Layer 3 of a small transformer language model trained on English Wikipedia (8 layers, counted from 0, width 128).
Take only the direct path to the model's output, skipping the later layers: a vector added to the residual stream pushes a token's score in proportion to its dot product with that token's output vector.

Output vectors of the tokens that the questions are about. A number n stands for (n - 500) times 0.0025.
"hed": 544 467 536 648 817 372 474 401 571 281 777 236 202 587 536 643 652 599 426 513 295 688 33 643 823 327 690 588 526 453 258 315 423 600 845 648 535 625 230 649 351 415 620 505 490 484 585 427 411 329 512 530 629 520 580 739 688 733 485 393 591 608 315 548 576 436 641 705 474 509 418 350 579 431 813 339 598 543 455 510 496 468 644 299 625 620 392 470 396 458 666 430 710 383 594 657 541 345 577 466 437 22 224 518 566 544 536 338 957 435 531 655 647 655 806 480 658 213 375 636 376 365 559 513 299 368 650 416
"rif": 577 458 510 866 519 582 440 513 414 223 724 425 632 768 450 603 455 293 303 727 313 677 372 463 429 448 496 815 584 535 285 194 353 562 882 790 607 331 476 478 406 400 643 616 840 500 663 653 448 239 504 385 514 500 362 657 489 644 455 190 633 529 476 183 539 434 526 846 579 477 256 399 677 375 778 381 621 496 446 338 341 310 414 702 543 432 348 320 636 476 688 366 584 268 376 525 546 589 771 221 186 320 181 389 568 618 574 406 662 381 432 696 625 506 447 337 320 579 524 630 88 797 216 660 311 476 252 490
" day": 641 709 554 669 503 397 538 339 221 494 591 661 431 565 563 564 533 381 407 494 529 489 556 467 365 491 464 414 464 458 480 402 211 440 462 496 661 510 315 556 516 477 628 449 367 369 512 535 299 503 619 545 536 407 462 571 486 803 436 240 451 414 595 392 319 310 689 783 316 603 500 407 397 365 684 581 505 556 418 400 715 439 392 554 676 577 470 573 646 283 569 489 448 433 506 516 460 472 624 339 522 386 409 318 456 580 527 272 470 270 343 756 615 550 578 518 468 515 378 675 134 612 363 507 427 509 690 626
"orney": 701 332 576 536 609 531 485 689 518 120 675 305 280 548 438 604 608 526 451 579 580 372 472 455 480 357 474 495 474 299 435 500 296 835 579 333 749 144 348 565 517 281 715 595 343 659 653 688 310 512 354 530 517 596 533 512 431 772 408 145 591 597 542 470 496 410 572 927 714 540 509 381 645 346 709 558 402 650 289 421 659 653 352 677 730 38 251 470 708 453 620 460 659 308 321 517 463 514 467 619 352 210 163 217 764 726 746 658 846 354 643 425 647 600 668 548 690 581 514 656 158 714 101 562 236 601 492 361
"pl": 610 516 784 708 651 412 675 451 419 399 616 613 579 616 546 634 500 637 421 457 458 563 364 560 536 557 514 618 788 735 509 333 434 643 604 565 608 560 463 472 150 311 611 659 292 460 589 551 438 367 332 761 579 433 437 550 488 605 635 281 655 449 479 479 466 387 588 605 534 532 518 134 489 530 359 411 523 500 555 465 358 565 452 694 637 495 489 491 621 478 445 412 512 445 332 414 582 484 662 356 597 274 232 400 517 573 373 619 619 192 383 422 663 553 620 595 355 423 574 578 662 595 519 553 559 389 554 704
"weight": 779 441 669 660 514 199 413 572 532 256 666 559 416 510 573 751 749 722 513 595 366 694 380 611 568 142 496 823 682 403 272 496 608 862 558 312 400 707 336 541 547 242 885 533 478 560 681 526 390 586 416 554 539 587 310 488 485 886 473 289 681 582 656 185 198 544 610 967 394 756 543 532 586 347 279 590 470 500 429 490 404 481 351 718 565 382 222 790 574 331 512 302 564 429 323 457 500 529 728 243 748 250 143 454 464 541 605 668 695 334 364 610 679 613 524 508 389 379 519 923 327 655 646 601 310 813 218 538
",": 463 358 338 277 460 581 462 509 396 606 364 631 427 272 660 537 535 465 527 457 668 518 718 470 361 441 328 472 572 576 754 491 549 537 438 282 556 608 513 561 488 621 449 520 295 517 395 579 644 561 461 519 495 474 420 465 495 466 405 552 390 584 511 695 603 244 321 343 427 441 739 527 670 414 427 457 596 364 497 664 446 620 500 288 496 562 475 326 490 510 677 459 511 465 661 247 467 332 589 612 592 397 589 652 564 421 388 356 442 552 440 562 552 386 406 550 664 435 568 385 505 372 617 549 411 494 529 668
"ered": 657 884 591 643 760 440 420 526 264 227 454 644 392 419 542 616 425 563 461 509 484 417 428 551 474 703 410 569 434 554 320 478 517 625 588 775 344 700 316 258 474 132 685 519 780 528 555 424 214 479 394 590 564 659 509 664 568 654 481 286 697 466 391 605 580 365 509 757 603 426 380 165 540 384 446 556 561 685 144 387 277 278 616 520 276 556 254 226 733 456 763 516 618 314 349 202 697 410 512 512 523 190 184 430 362 562 712 348 862 647 350 569 574 636 488 438 388 766 670 622 43 464 586 421 566 399 46 354

Output weights of attention head 0. The head adds the sum of these rows, row i times number i of z. A number n stands for (n - 500) times 0.0015.
o0: 666 654 500 641 452 440 539 401 394 637 368 433 487 396 548 550 476 555 554 410 543 583 391 646 365 340 604 162 590 507 632 463 540 767 556 351 638 575 417 682 363 402 374 425 362 557 571 595 385 659 348 282 666 389 449 673 639 654 472 578 551 471 492 520 412 485 611 459 484 172 433 479 625 462 330 327 489 498 501 227 622 687 620 488 421 493 549 481 494 491 221 403 491 424 502 461 705 369 626 298 395 614 590 454 443 466 384 564 515 518 638 353 569 509 729 435 517 581 663 454 194 770 643 557 214 291 634 487
o1: 346 233 554 506 455 510 319 585 522 471 504 514 557 327 584 398 479 494 508 561 361 502 526 420 595 564 485 432 409 502 439 717 697 451 416 385 603 680 497 572 630 462 438 432 398 356 477 366 313 664 430 660 181 768 597 459 500 482 742 359 555 632 558 465 651 728 596 621 419 539 505 308 371 451 567 396 346 496 290 724 505 778 392 598 465 397 564 411 620 465 523 608 443 678 587 592 615 525 437 706 423 496 603 368 657 308 255 367 600 559 450 369 557 440 393 740 683 714 401 189 498 295 531 353 376 591 421 590
o2: 495 420 429 547 613 396 454 406 527 446 533 377 120 524 436 625 557 692 404 565 239 635 448 586 505 383 482 405 370 342 427 692 470 622 268 609 475 413 445 525 417 479 596 383 287 549 431 731 434 407 603 595 617 628 510 293 574 352 475 576 529 695 291 497 232 673 595 389 388 449 503 497 518 486 443 504 538 430 438 581 457 471 442 692 269 189 351 714 581 296 410 657 589 538 577 454 392 484 570 605 429 577 390 402 468 521 508 344 670 371 397 206 485 324 484 563 306 413 380 608 533 494 627 597 511 389 552 464
o3: 636 461 323 643 460 654 523 591 579 527 545 723 638 681 500 529 596 530 635 286 696 380 577 484 471 592 476 549 486 334 498 542 450 719 314 482 554 620 521 418 656 537 480 687 352 408 603 735 515 612 385 505 422 373 733 570 292 348 571 521 539 357 708 389 511 610 537 577 534 359 349 404 538 661 572 470 421 231 436 784 697 655 587 478 647 484 578 817 271 392 477 532 239 452 655 612 361 339 532 590 516 539 510 426 585 710 531 700 338 507 542 401 512 488 476 473 428 573 480 428 622 339 496 355 492 284 294 402
o4: 746 623 575 415 502 517 552 521 303 378 411 454 516 445 473 593 631 601 470 600 383 510 524 418 281 609 621 469 755 662 573 460 801 486 353 299 650 490 547 410 398 518 421 298 365 529 525 539 514 461 489 474 542 419 581 507 308 261 531 412 498 418 639 349 486 541 368 580 479 606 612 625 400 299 538 635 838 338 389 441 126 763 385 469 546 341 452 672 484 518 529 386 480 624 529 449 404 583 363 574 198 438 447 587 522 387 628 513 326 492 397 577 480 505 442 696 285 338 566 511 334 696 655 537 549 409 618 459
o5: 628 543 582 437 577 634 412 445 514 361 334 486 470 278 566 513 444 703 451 497 344 758 445 535 565 496 651 659 321 730 596 319 447 578 594 509 577 278 237 357 498 342 819 597 520 292 330 560 525 443 390 383 613 453 718 559 315 539 594 531 417 632 554 591 485 529 417 601 396 452 529 615 605 610 725 349 621 668 316 449 489 335 560 549 667 484 524 421 368 508 766 449 538 505 682 307 416 463 499 304 432 771 570 461 259 528 503 680 668 807 548 324 446 429 543 535 638 513 421 570 450 361 571 482 517 332 501 507
o6: 461 512 346 428 336 557 700 477 435 419 446 445 328 473 636 616 453 446 407 384 527 666 394 606 430 621 589 603 295 382 557 522 676 338 615 780 661 521 540 469 387 294 574 551 453 535 421 682 375 574 590 572 267 352 634 408 489 553 426 433 456 574 623 518 601 446 584 587 379 281 491 800 507 591 702 530 409 596 406 561 409 491 560 580 685 587 439 711 628 523 485 590 380 571 482 539 397 661 555 614 241 505 599 472 574 536 447 570 520 473 439 675 550 588 274 461 673 377 456 562 481 516 573 401 285 651 717 218
o7: 364 535 610 498 426 541 523 576 512 670 668 383 331 665 749 541 714 587 681 427 499 442 524 571 544 407 557 704 365 387 498 377 575 406 597 343 384 437 374 482 321 372 554 540 245 453 467 679 532 480 358 652 504 510 571 221 380 478 548 505 530 460 431 378 555 644 611 605 633 503 652 487 336 610 347 575 549 573 681 377 479 599 519 421 497 739 461 661 383 612 629 500 568 459 296 514 388 543 425 489 556 424 594 469 387 262 467 632 410 531 375 506 371 243 486 433 536 534 520 372 336 542 699 564 527 361 435 533
o8: 568 519 569 505 565 609 468 388 656 486 440 716 607 592 447 692 668 493 726 500 502 210 264 482 565 520 499 714 523 619 385 601 680 501 523 327 548 594 443 574 346 314 549 726 385 383 529 536 524 442 332 594 463 518 413 629 570 581 575 554 512 654 676 493 330 600 448 557 525 380 356 372 333 299 650 345 576 600 486 382 606 443 371 261 492 429 399 377 423 345 592 651 591 609 778 524 558 334 616 580 523 479 311 840 563 378 559 312 437 570 391 776 539 419 313 478 368 398 344 596 562 309 362 573 568 496 527 337
o9: 512 308 608 546 471 430 569 602 326 310 626 298 498 202 629 366 671 498 361 288 573 584 553 285 429 343 605 402 483 366 593 520 366 490 423 589 626 665 390 352 480 593 385 637 599 305 575 458 534 468 667 381 611 485 358 687 614 448 492 447 531 465 460 365 451 544 782 483 688 510 522 658 354 644 672 513 700 561 373 574 431 515 538 662 580 391 419 678 698 493 414 679 476 517 387 599 535 482 371 375 764 489 368 689 539 471 690 424 466 640 508 553 647 551 427 490 424 330 450 560 489 291 567 487 527 517 513 501
o10: 658 375 707 609 441 654 737 568 467 291 284 406 434 625 479 665 411 554 503 379 637 614 530 570 615 445 307 607 438 484 422 762 596 434 500 529 500 373 609 571 550 569 609 559 213 423 401 424 977 489 470 513 380 589 416 539 524 442 427 619 589 574 394 512 481 649 253 266 583 550 543 692 521 312 279 371 281 380 350 372 672 485 435 498 688 414 491 605 472 555 430 617 614 258 405 403 505 310 540 474 484 622 503 691 518 461 592 492 407 490 552 551 497 459 665 559 527 637 427 246 662 682 643 333 623 264 580 424
o11: 391 454 566 777 482 407 551 623 468 550 584 628 531 524 571 503 369 414 408 502 567 264 446 556 596 681 583 472 437 625 514 498 464 456 329 731 583 538 647 256 432 396 636 524 493 452 463 339 603 395 593 511 522 709 618 250 462 488 620 218 404 502 465 337 551 471 490 565 653 382 405 616 302 743 531 775 513 536 582 377 470 261 464 600 579 336 306 274 524 409 438 577 475 431 541 570 460 573 621 279 481 688 345 361 456 776 582 450 551 358 636 687 588 489 472 583 595 464 211 183 455 691 667 621 322 442 511 410
o12: 269 591 387 502 408 501 488 693 415 398 569 618 468 314 547 622 480 540 514 480 580 693 328 639 690 426 628 666 501 412 598 558 410 332 502 302 373 594 612 337 510 538 535 519 627 430 577 488 254 571 448 300 349 600 467 379 646 637 523 420 745 427 648 524 541 752 605 342 424 600 596 533 654 456 303 550 451 444 616 714 554 715 311 386 533 383 639 336 509 320 503 344 472 450 267 474 604 596 487 509 316 628 498 509 614 507 562 601 333 374 538 508 296 450 607 557 494 158 346 613 650 645 658 511 545 214 559 310
o13: 616 362 578 510 481 594 785 466 431 645 495 516 130 456 420 414 442 642 391 491 295 293 633 350 621 483 376 499 523 477 554 294 772 543 444 454 537 454 525 616 306 549 404 557 585 516 353 412 440 305 565 455 577 298 525 609 323 465 455 666 509 438 382 498 597 461 517 503 620 449 616 449 602 347 465 394 354 656 697 541 438 492 779 558 470 381 358 306 543 586 419 367 474 675 384 521 529 428 623 770 443 736 522 653 580 564 567 480 410 361 367 413 354 313 477 562 608 423 416 450 684 483 339 294 437 682 398 425
o14: 576 512 706 566 762 336 597 612 478 532 350 596 428 572 536 414 434 515 541 417 389 476 399 698 403 606 380 387 432 600 388 516 540 473 385 345 445 646 480 458 400 634 743 524 505 419 555 421 454 411 490 559 688 279 552 759 651 733 473 413 645 383 439 441 464 534 318 502 417 640 590 310 529 488 773 585 579 629 346 476 458 497 520 581 609 681 484 613 489 269 614 242 562 750 524 514 524 489 632 460 456 488 484 500 777 296 422 591 495 474 280 419 513 835 449 354 651 433 402 548 365 315 682 448 526 503 493 407
o15: 630 419 504 459 418 480 654 377 264 749 309 503 216 457 317 572 509 628 744 393 581 493 399 457 540 403 522 381 305 287 420 523 367 489 520 365 461 573 661 461 654 416 599 462 651 629 381 329 458 661 694 228 530 394 653 545 474 435 329 393 501 738 544 532 495 621 486 494 397 469 506 626 346 648 244 750 534 370 613 654 601 268 536 262 443 559 509 585 306 386 569 439 426 584 490 523 529 366 321 559 567 414 488 588 520 506 240 461 694 593 578 684 478 547 362 519 549 714 411 587 807 466 592 525 669 672 547 602
o16: 733 492 490 604 700 641 531 559 374 621 551 300 382 540 506 526 658 538 481 540 545 448 509 563 474 399 445 630 639 351 292 276 547 514 447 443 568 402 719 460 471 416 657 471 653 485 468 748 404 501 667 712 523 253 445 488 533 421 382 612 566 656 215 513 399 479 545 716 468 496 541 465 371 436 552 429 358 419 513 452 572 514 564 463 649 602 315 464 601 545 580 494 479 666 320 515 623 519 473 478 461 448 489 624 657 980 620 447 653 364 681 525 215 553 712 837 622 430 689 519 224 642 529 652 521 403 488 594
o17: 367 511 226 587 647 640 343 530 406 494 541 237 537 443 329 476 504 395 718 495 402 516 574 423 590 333 393 613 446 524 539 597 615 554 595 478 424 550 544 424 577 462 554 792 362 661 477 482 491 606 573 593 500 356 305 492 421 473 387 367 656 542 647 522 416 583 835 453 500 693 677 625 610 391 667 656 798 693 713 685 513 597 590 557 519 720 461 600 337 467 370 526 825 306 768 386 475 543 308 506 738 425 375 303 460 394 505 522 656 602 625 537 518 451 544 720 230 257 531 368 322 648 619 441 569 639 422 324
o18: 433 479 671 456 709 650 570 605 517 325 472 482 395 508 549 257 664 525 666 487 420 240 275 609 511 366 648 343 545 778 670 636 451 427 298 488 560 144 500 311 580 599 428 560 421 596 637 633 457 525 398 484 482 311 410 613 462 566 215 408 437 680 668 529 505 589 505 353 322 495 460 547 498 517 375 440 669 590 520 340 477 672 408 544 660 386 522 427 595 634 454 590 399 694 244 609 350 368 436 409 637 480 620 517 404 602 561 556 487 611 658 566 503 454 637 703 396 717 523 502 749 333 498 648 480 618 496 322
o19: 546 524 553 622 620 574 332 283 426 501 573 607 320 546 548 465 351 406 665 471 531 618 384 605 507 591 424 345 319 662 546 424 557 488 316 603 634 466 519 504 468 522 640 454 429 246 591 570 722 382 539 334 452 521 416 635 717 623 668 546 407 355 807 358 506 470 748 411 525 705 641 518 493 318 316 503 547 392 689 401 337 300 479 500 501 460 321 448 538 512 446 334 458 579 545 503 609 341 421 364 394 386 378 587 420 562 488 490 620 542 419 402 412 453 526 663 645 528 826 377 411 511 316 506 300 487 491 544
o20: 264 566 429 699 532 495 470 556 730 483 658 438 377 333 531 422 614 428 509 519 281 510 648 511 535 393 400 518 302 472 462 459 519 437 377 471 511 493 553 560 493 477 523 422 539 578 427 429 420 462 436 583 302 412 509 555 573 467 413 367 529 426 516 460 332 697 468 537 342 596 394 446 567 637 377 482 524 233 329 391 241 410 449 672 604 288 521 398 601 680 362 491 546 382 403 280 406 396 485 644 566 424 351 551 463 375 554 692 367 527 468 583 305 606 284 493 622 296 597 642 505 651 855 574 495 477 371 435
o21: 553 454 524 458 618 534 500 558 464 470 536 484 397 414 447 532 620 513 475 337 523 357 636 528 389 428 479 199 426 536 663 405 471 463 533 335 427 549 581 617 508 472 525 318 367 476 521 501 461 383 750 545 407 529 408 422 590 216 611 456 350 519 717 580 610 535 479 596 600 589 417 539 398 635 480 590 520 510 509 306 625 514 361 694 646 593 577 363 330 601 560 494 403 235 577 467 389 502 655 313 503 451 566 557 491 460 424 346 338 512 578 481 379 510 434 422 570 507 229 639 450 544 207 347 563 355 343 484
o22: 629 404 457 407 610 401 318 568 296 549 593 455 253 672 462 309 482 556 513 649 594 339 542 509 533 524 496 511 514 400 571 641 647 326 654 501 432 540 224 482 430 457 407 433 469 286 427 394 563 617 588 414 567 616 495 622 446 710 409 556 480 689 500 500 725 336 422 568 502 535 649 425 453 415 229 390 543 459 465 639 515 648 416 476 614 571 300 500 461 162 319 489 207 412 613 660 437 482 387 726 637 158 485 625 420 613 606 654 556 512 648 544 686 375 493 311 508 471 260 903 295 581 725 507 454 507 354 570
o23: 620 583 433 598 350 431 514 770 798 363 725 703 577 509 488 425 470 337 491 803 385 387 484 561 393 428 564 386 478 600 516 433 619 663 496 143 579 317 349 600 453 543 679 464 472 543 506 389 369 794 334 472 440 655 510 285 560 442 453 337 521 492 501 263 259 356 538 502 552 268 558 607 854 457 333 542 336 550 491 460 492 384 384 418 525 312 580 698 479 514 719 617 501 468 444 503 449 393 160 482 443 465 471 574 381 551 732 351 663 393 565 604 485 820 502 530 527 522 428 493 513 449 473 332 453 349 376 499
o24: 440 461 542 270 332 632 802 662 576 607 543 580 557 392 469 661 393 576 712 502 545 290 146 667 430 570 454 405 729 650 315 242 407 531 624 605 433 476 518 491 421 563 461 602 473 318 483 689 560 468 531 461 653 438 611 477 528 272 463 754 524 616 625 459 454 552 499 241 661 611 687 619 662 315 301 682 403 683 405 533 299 476 454 471 503 557 403 520 472 392 425 449 467 645 670 443 488 564 542 442 506 503 359 421 480 371 418 501 704 692 575 382 485 539 229 447 456 470 448 560 677 355 464 518 510 228 476 512
o25: 613 587 495 449 501 534 490 599 508 535 461 568 664 606 610 427 373 795 611 412 721 496 464 496 385 669 489 591 727 401 285 467 174 453 367 508 629 566 595 625 318 516 429 340 505 401 491 398 546 641 467 441 448 492 635 669 518 488 631 302 424 528 598 589 547 386 649 432 595 595 451 600 707 478 528 344 723 719 512 491 615 553 395 603 269 400 234 606 603 636 519 537 420 192 475 505 531 546 593 706 644 526 551 350 537 450 455 573 410 542 520 609 368 423 560 568 477 615 440 541 375 326 803 120 547 528 613 682
o26: 355 530 689 489 311 727 526 734 564 470 312 618 406 696 236 613 551 439 516 441 525 572 690 595 469 493 475 814 302 387 437 320 575 647 556 371 498 599 517 639 365 616 396 492 475 397 455 696 532 684 721 535 625 413 672 623 478 520 521 318 393 668 438 464 593 349 409 447 364 323 485 239 554 506 522 647 570 421 496 682 540 387 385 496 441 507 490 576 838 493 662 387 696 625 345 488 466 592 420 528 694 494 529 201 556 571 617 334 497 386 560 732 419 406 274 538 672 431 635 391 544 598 343 524 358 470 411 310
o27: 436 571 525 463 475 670 571 388 470 489 399 442 415 391 497 690 567 445 493 728 619 591 661 471 574 694 397 306 379 595 585 494 355 559 667 273 497 224 439 513 571 194 342 618 388 416 340 483 581 598 522 467 546 461 439 349 527 593 445 399 465 526 344 454 586 558 547 441 421 455 472 393 520 488 391 632 438 607 498 418 347 802 473 590 568 434 344 554 534 650 561 552 429 309 594 651 596 504 739 543 465 486 416 313 431 676 577 518 722 299 388 435 358 562 412 632 450 458 462 567 523 351 318 360 670 455 597 475
o28: 558 619 515 594 328 549 639 455 525 321 462 408 532 484 438 430 726 346 534 530 571 504 458 427 532 401 396 693 481 574 540 489 449 495 513 433 680 355 414 587 730 637 683 549 410 335 640 540 508 571 673 347 592 557 642 709 383 365 360 581 424 423 420 776 719 574 727 634 378 422 439 565 201 418 327 690 491 360 480 637 550 504 378 500 289 619 502 350 500 371 373 465 454 319 465 666 420 607 475 335 601 813 399 466 360 469 345 456 369 651 421 668 448 599 427 486 390 443 414 740 499 544 540 386 531 410 318 569
o29: 619 512 617 533 659 506 395 530 598 534 583 550 557 563 395 494 504 222 744 381 598 525 389 661 558 536 385 348 571 449 510 549 642 276 713 565 528 543 442 612 657 536 584 440 334 613 178 571 489 672 262 413 449 472 486 510 597 430 466 487 485 596 666 370 600 406 330 456 689 502 579 525 491 352 523 445 420 582 565 490 376 640 452 597 286 343 525 622 516 550 592 834 488 526 462 293 600 503 459 389 656 658 428 654 542 661 290 502 451 328 241 205 658 396 320 376 457 287 633 685 461 553 663 638 479 492 508 540
o30: 627 374 618 623 601 489 453 367 392 553 401 616 627 451 538 387 529 421 518 481 438 425 648 573 366 464 743 597 280 523 300 500 403 641 519 460 713 592 644 402 335 660 416 531 296 773 352 376 468 575 445 422 485 353 474 404 474 419 613 514 578 497 554 660 523 505 553 343 595 633 435 496 444 354 544 488 566 567 372 211 326 486 581 474 417 570 589 608 702 178 380 392 714 575 479 604 400 539 622 593 321 495 428 431 590 576 721 540 515 633 494 448 722 633 786 487 664 644 345 587 562 539 497 439 388 459 560 699
o31: 678 320 768 742 537 513 354 634 693 393 365 676 393 433 574 697 593 472 498 710 646 432 477 492 368 573 668 498 530 613 462 566 547 649 488 765 476 563 575 413 564 253 369 554 509 342 604 398 467 569 574 552 454 454 372 353 563 465 509 562 565 329 530 464 567 598 596 717 167 669 364 388 638 516 527 594 608 534 538 596 528 408 565 635 612 630 528 386 571 654 412 624 593 424 669 659 647 383 559 211 459 634 371 460 377 667 685 462 676 727 570 513 457 598 446 326 352 514 490 392 420 500 770 494 460 675 635 566

Each question shows a token from some text and the vector z that the head gathered there. A number n stands for (n - 500) times 0.011.

" weight": 497 459 517 481 425 549 495 617 536 479 451 456 550 517 545 536 566 493 507 461 552 466 573 485 522 607 551 534 500 482 537 509
Which of these tokens does it push up most? "hed"

".": 505 410 470 472 501 438 462 505 492 514 480 498 527 550 497 526 575 462 489 533 444 500 468 484 495 576 530 526 564 503 483 474
Which three tokens does it push up most, strongest first? " day", "rif", "pl"

" for": 502 411 432 507 413 508 445 517 535 415 508 465 589 526 539 558 587 449 401 471 510 462 533 535 558 525 613 532 547 485 443 518
Which of these tokens does it push up most? "ered"

"ast": 529 340 559 524 452 664 523 587 495 622 346 565 706 221 610 533 566 581 311 446 766 521 510 639 480 685 685 434 678 571 263 624
Which of these tokens does it push up most? "weight"

"\n": 438 438 443 498 551 517 450 590 503 466 449 515 504 555 502 430 610 452 495 513 416 506 474 515 531 568 480 502 524 463 507 473
Which two tokens does it push up most, strongest first? "rif", "pl"

" ^{": 483 485 489 420 460 534 505 494 531 522 426 488 472 485 469 514 463 431 535 523 506 514 514 432 489 513 466 504 464 518 502 561
Which three tokens does it push up most, strongest first? "ered", "hed", "rif"

" lower": 481 501 472 504 471 527 427 476 509 535 465 462 492 508 501 540 608 463 450 491 460 479 553 526 516 544 545 515 470 491 463 548
Which of these tokens does it push up most? "ered"

" ": 516 470 480 517 482 491 410 513 503 475 432 482 519 467 530 514 559 455 482 541 437 485 525 488 464 521 532 526 567 471 514 494
Which two tokens does it push up most, strongest first? " day", "ered"

" is": 466 509 492 529 506 517 501 582 491 454 449 466 577 501 507 500 473 468 533 511 483 508 470 486 561 547 486 469 492 490 480 487
Which of these tokens does it push up most? ","

"ender": 347 496 598 615 402 520 412 441 533 436 446 471 406 519 511 593 628 541 406 456 492 521 522 667 463 531 576 481 473 488 525 516
Which of these tokens does it push up most? "orney"

",": 530 496 479 472 505 471 380 511 546 484 434 442 508 450 556 558 579 416 533 594 409 468 530 521 416 558 564 518 600 386 558 479
Which two tokens does it push up most, strongest first? " day", "ered"

" a": 507 503 422 474 476 585 517 469 461 439 400 471 449 522 481 525 608 524 473 534 458 466 595 577 558 528 505 492 490 541 505 514
Which two tokens does it push up most, strongest first? "ered", "hed"

"0": 414 438 524 443 449 493 483 488 413 571 450 580 458 500 505 498 524 489 481 498 543 458 451 421 493 507 512 540 446 572 495 480
Which of these tokens does it push up most? "rif"

" R": 497 478 535 512 525 535 534 561 513 483 486 494 540 507 487 514 522 448 558 514 484 435 470 497 551 475 484 452 495 534 522 509
Which three tokens does it push up most, strongest first? "pl", "weight", "hed"

"8": 398 458 527 448 448 497 494 480 409 587 463 576 447 502 508 499 529 487 488 477 552 444 444 425 483 509 514 540 436 567 478 454
Which two tokens does it push up most, strongest first? "rif", "ered"

" ab": 511 414 548 544 489 555 444 501 545 487 459 474 504 501 576 499 583 542 464 497 520 492 520 577 517 476 557 496 508 524 474 584
Which of these tokens does it push up most? "weight"

" known": 469 487 507 507 518 490 443 505 534 456 457 445 435 467 449 524 565 483 439 563 460 484 556 522 535 524 480 538 513 533 478 464
Which three tokens does it push up most, strongest first? "ered", ",", "weight"

" particular": 504 434 514 496 538 521 455 532 541 473 478 465 460 532 523 501 563 432 433 541 416 436 533 508 554 564 487 551 469 548 523 480
Which three tokens does it push up most, strongest first? "pl", "ered", "hed"

"em": 504 419 581 272 605 578 576 513 531 584 416 403 551 496 590 689 603 588 498 624 593 389 759 536 625 360 402 569 432 611 493 681
Which three tokens does it push up most, strongest first? "weight", "hed", "ered"

"G": 341 578 472 440 618 553 525 597 216 398 714 677 500 388 414 308 474 541 514 466 695 432 405 601 355 387 396 537 427 590 608 713
Pushed down most: "hed"

"t": 562 315 497 602 466 500 416 542 651 476 541 477 530 460 615 417 463 435 433 487 396 547 586 464 597 608 488 486 481 570 639 365
Which of these tokens does it push up most? "pl"

"==": 487 430 410 524 566 536 470 618 532 503 453 469 540 572 479 440 555 515 457 516 498 503 575 513 495 551 536 499 623 578 503 471
Which two tokens does it push up most, strongest first? "weight", "rif"

"I": 419 612 421 535 576 585 544 572 437 430 558 621 704 341 371 350 354 502 507 492 617 501 409 573 303 334 433 515 518 527 454 596
Which of these tokens does it push up most? "rif"

" such": 446 472 540 382 561 540 445 679 575 512 444 477 480 514 495 444 586 485 505 445 412 393 553 534 542 596 549 522 380 484 528 525
Which of these tokens does it push up most? "hed"

" jud": 476 447 490 478 527 535 429 514 520 485 444 406 478 535 545 503 546 488 463 510 428 464 563 528 533 533 505 496 455 451 514 494
Which three tokens does it push up most, strongest first? "hed", "ered", "weight"

"'": 565 493 467 628 634 446 459 602 476 454 453 404 550 571 419 423 580 485 468 519 467 470 638 576 561 586 603 596 468 471 513 473
Which two tokens does it push up most, strongest first? "orney", ","

"2": 483 420 528 533 481 455 455 494 368 482 491 526 505 474 493 500 547 457 525 552 467 489 480 435 518 538 493 544 494 570 490 554
Which of these tokens does it push up most? "pl"

"s": 547 465 528 549 353 476 437 511 410 466 474 730 414 506 386 454 531 440 488 566 394 576 451 443 493 533 539 565 427 454 467 601
Pushed down most: "weight"

" region": 488 442 470 472 536 544 442 596 520 499 492 487 470 512 463 494 504 468 495 464 454 483 546 507 537 548 490 516 577 517 496 500
Pushed down most: "orney"

"9": 420 458 514 522 489 487 513 482 433 588 439 568 449 521 507 477 524 505 513 484 562 427 455 463 489 507 502 514 424 551 458 447
Which of these tokens does it push up most? "rif"

" of": 464 576 489 432 468 555 371 330 401 634 426 416 450 518 497 477 550 445 477 570 408 461 685 655 464 405 362 555 489 465 472 479
Pushed down most: "pl"

"-": 505 457 467 507 509 549 482 617 522 475 457 494 538 580 516 465 533 457 528 518 465 500 495 488 542 554 533 509 507 469 509 472
Which of these tokens does it push up most? "pl"

"n": 515 420 491 516 413 497 468 510 459 509 461 631 492 459 493 513 491 499 517 584 391 520 511 525 508 634 499 595 403 515 548 547
Which of these tokens does it push up most? " day"

" football": 520 483 474 514 527 493 448 529 534 472 474 418 495 506 464 500 534 471 467 523 465 503 591 543 525 552 524 571 528 483 507 501
Which of these tokens does it push up most? ","

" In": 436 408 475 511 524 552 462 582 532 462 452 504 461 518 514 492 585 499 519 505 429 498 478 511 502 543 542 514 539 485 534 508
Which of these tokens does it push up most? "rif"

"1": 492 415 508 511 498 500 448 536 445 468 447 495 489 482 450 490 579 478 523 502 474 504 494 462 527 535 508 523 523 559 504 556
Which of these tokens does it push up most? "rif"

" to": 457 421 495 484 488 604 448 457 542 404 476 428 510 564 516 543 567 505 503 521 505 470 554 554 513 502 562 515 488 515 501 517
Pushed down most: " day"

"ac": 491 393 500 815 481 648 398 662 483 518 686 489 675 209 493 331 439 454 671 585 669 610 370 615 403 435 356 327 644 470 435 552
Which two tokens does it push up most, strongest first? "weight", "pl"

"cl": 460 475 539 439 489 535 523 534 369 525 472 535 534 528 511 482 500 399 583 519 422 517 497 314 517 416 504 547 504 577 526 582
Which of these tokens does it push up most? "pl"

" dev": 412 458 592 468 472 514 478 540 614 477 485 368 499 556 556 540 613 462 487 460 536 383 554 772 505 551 549 568 403 460 464 520
Which of these tokens does it push up most? "weight"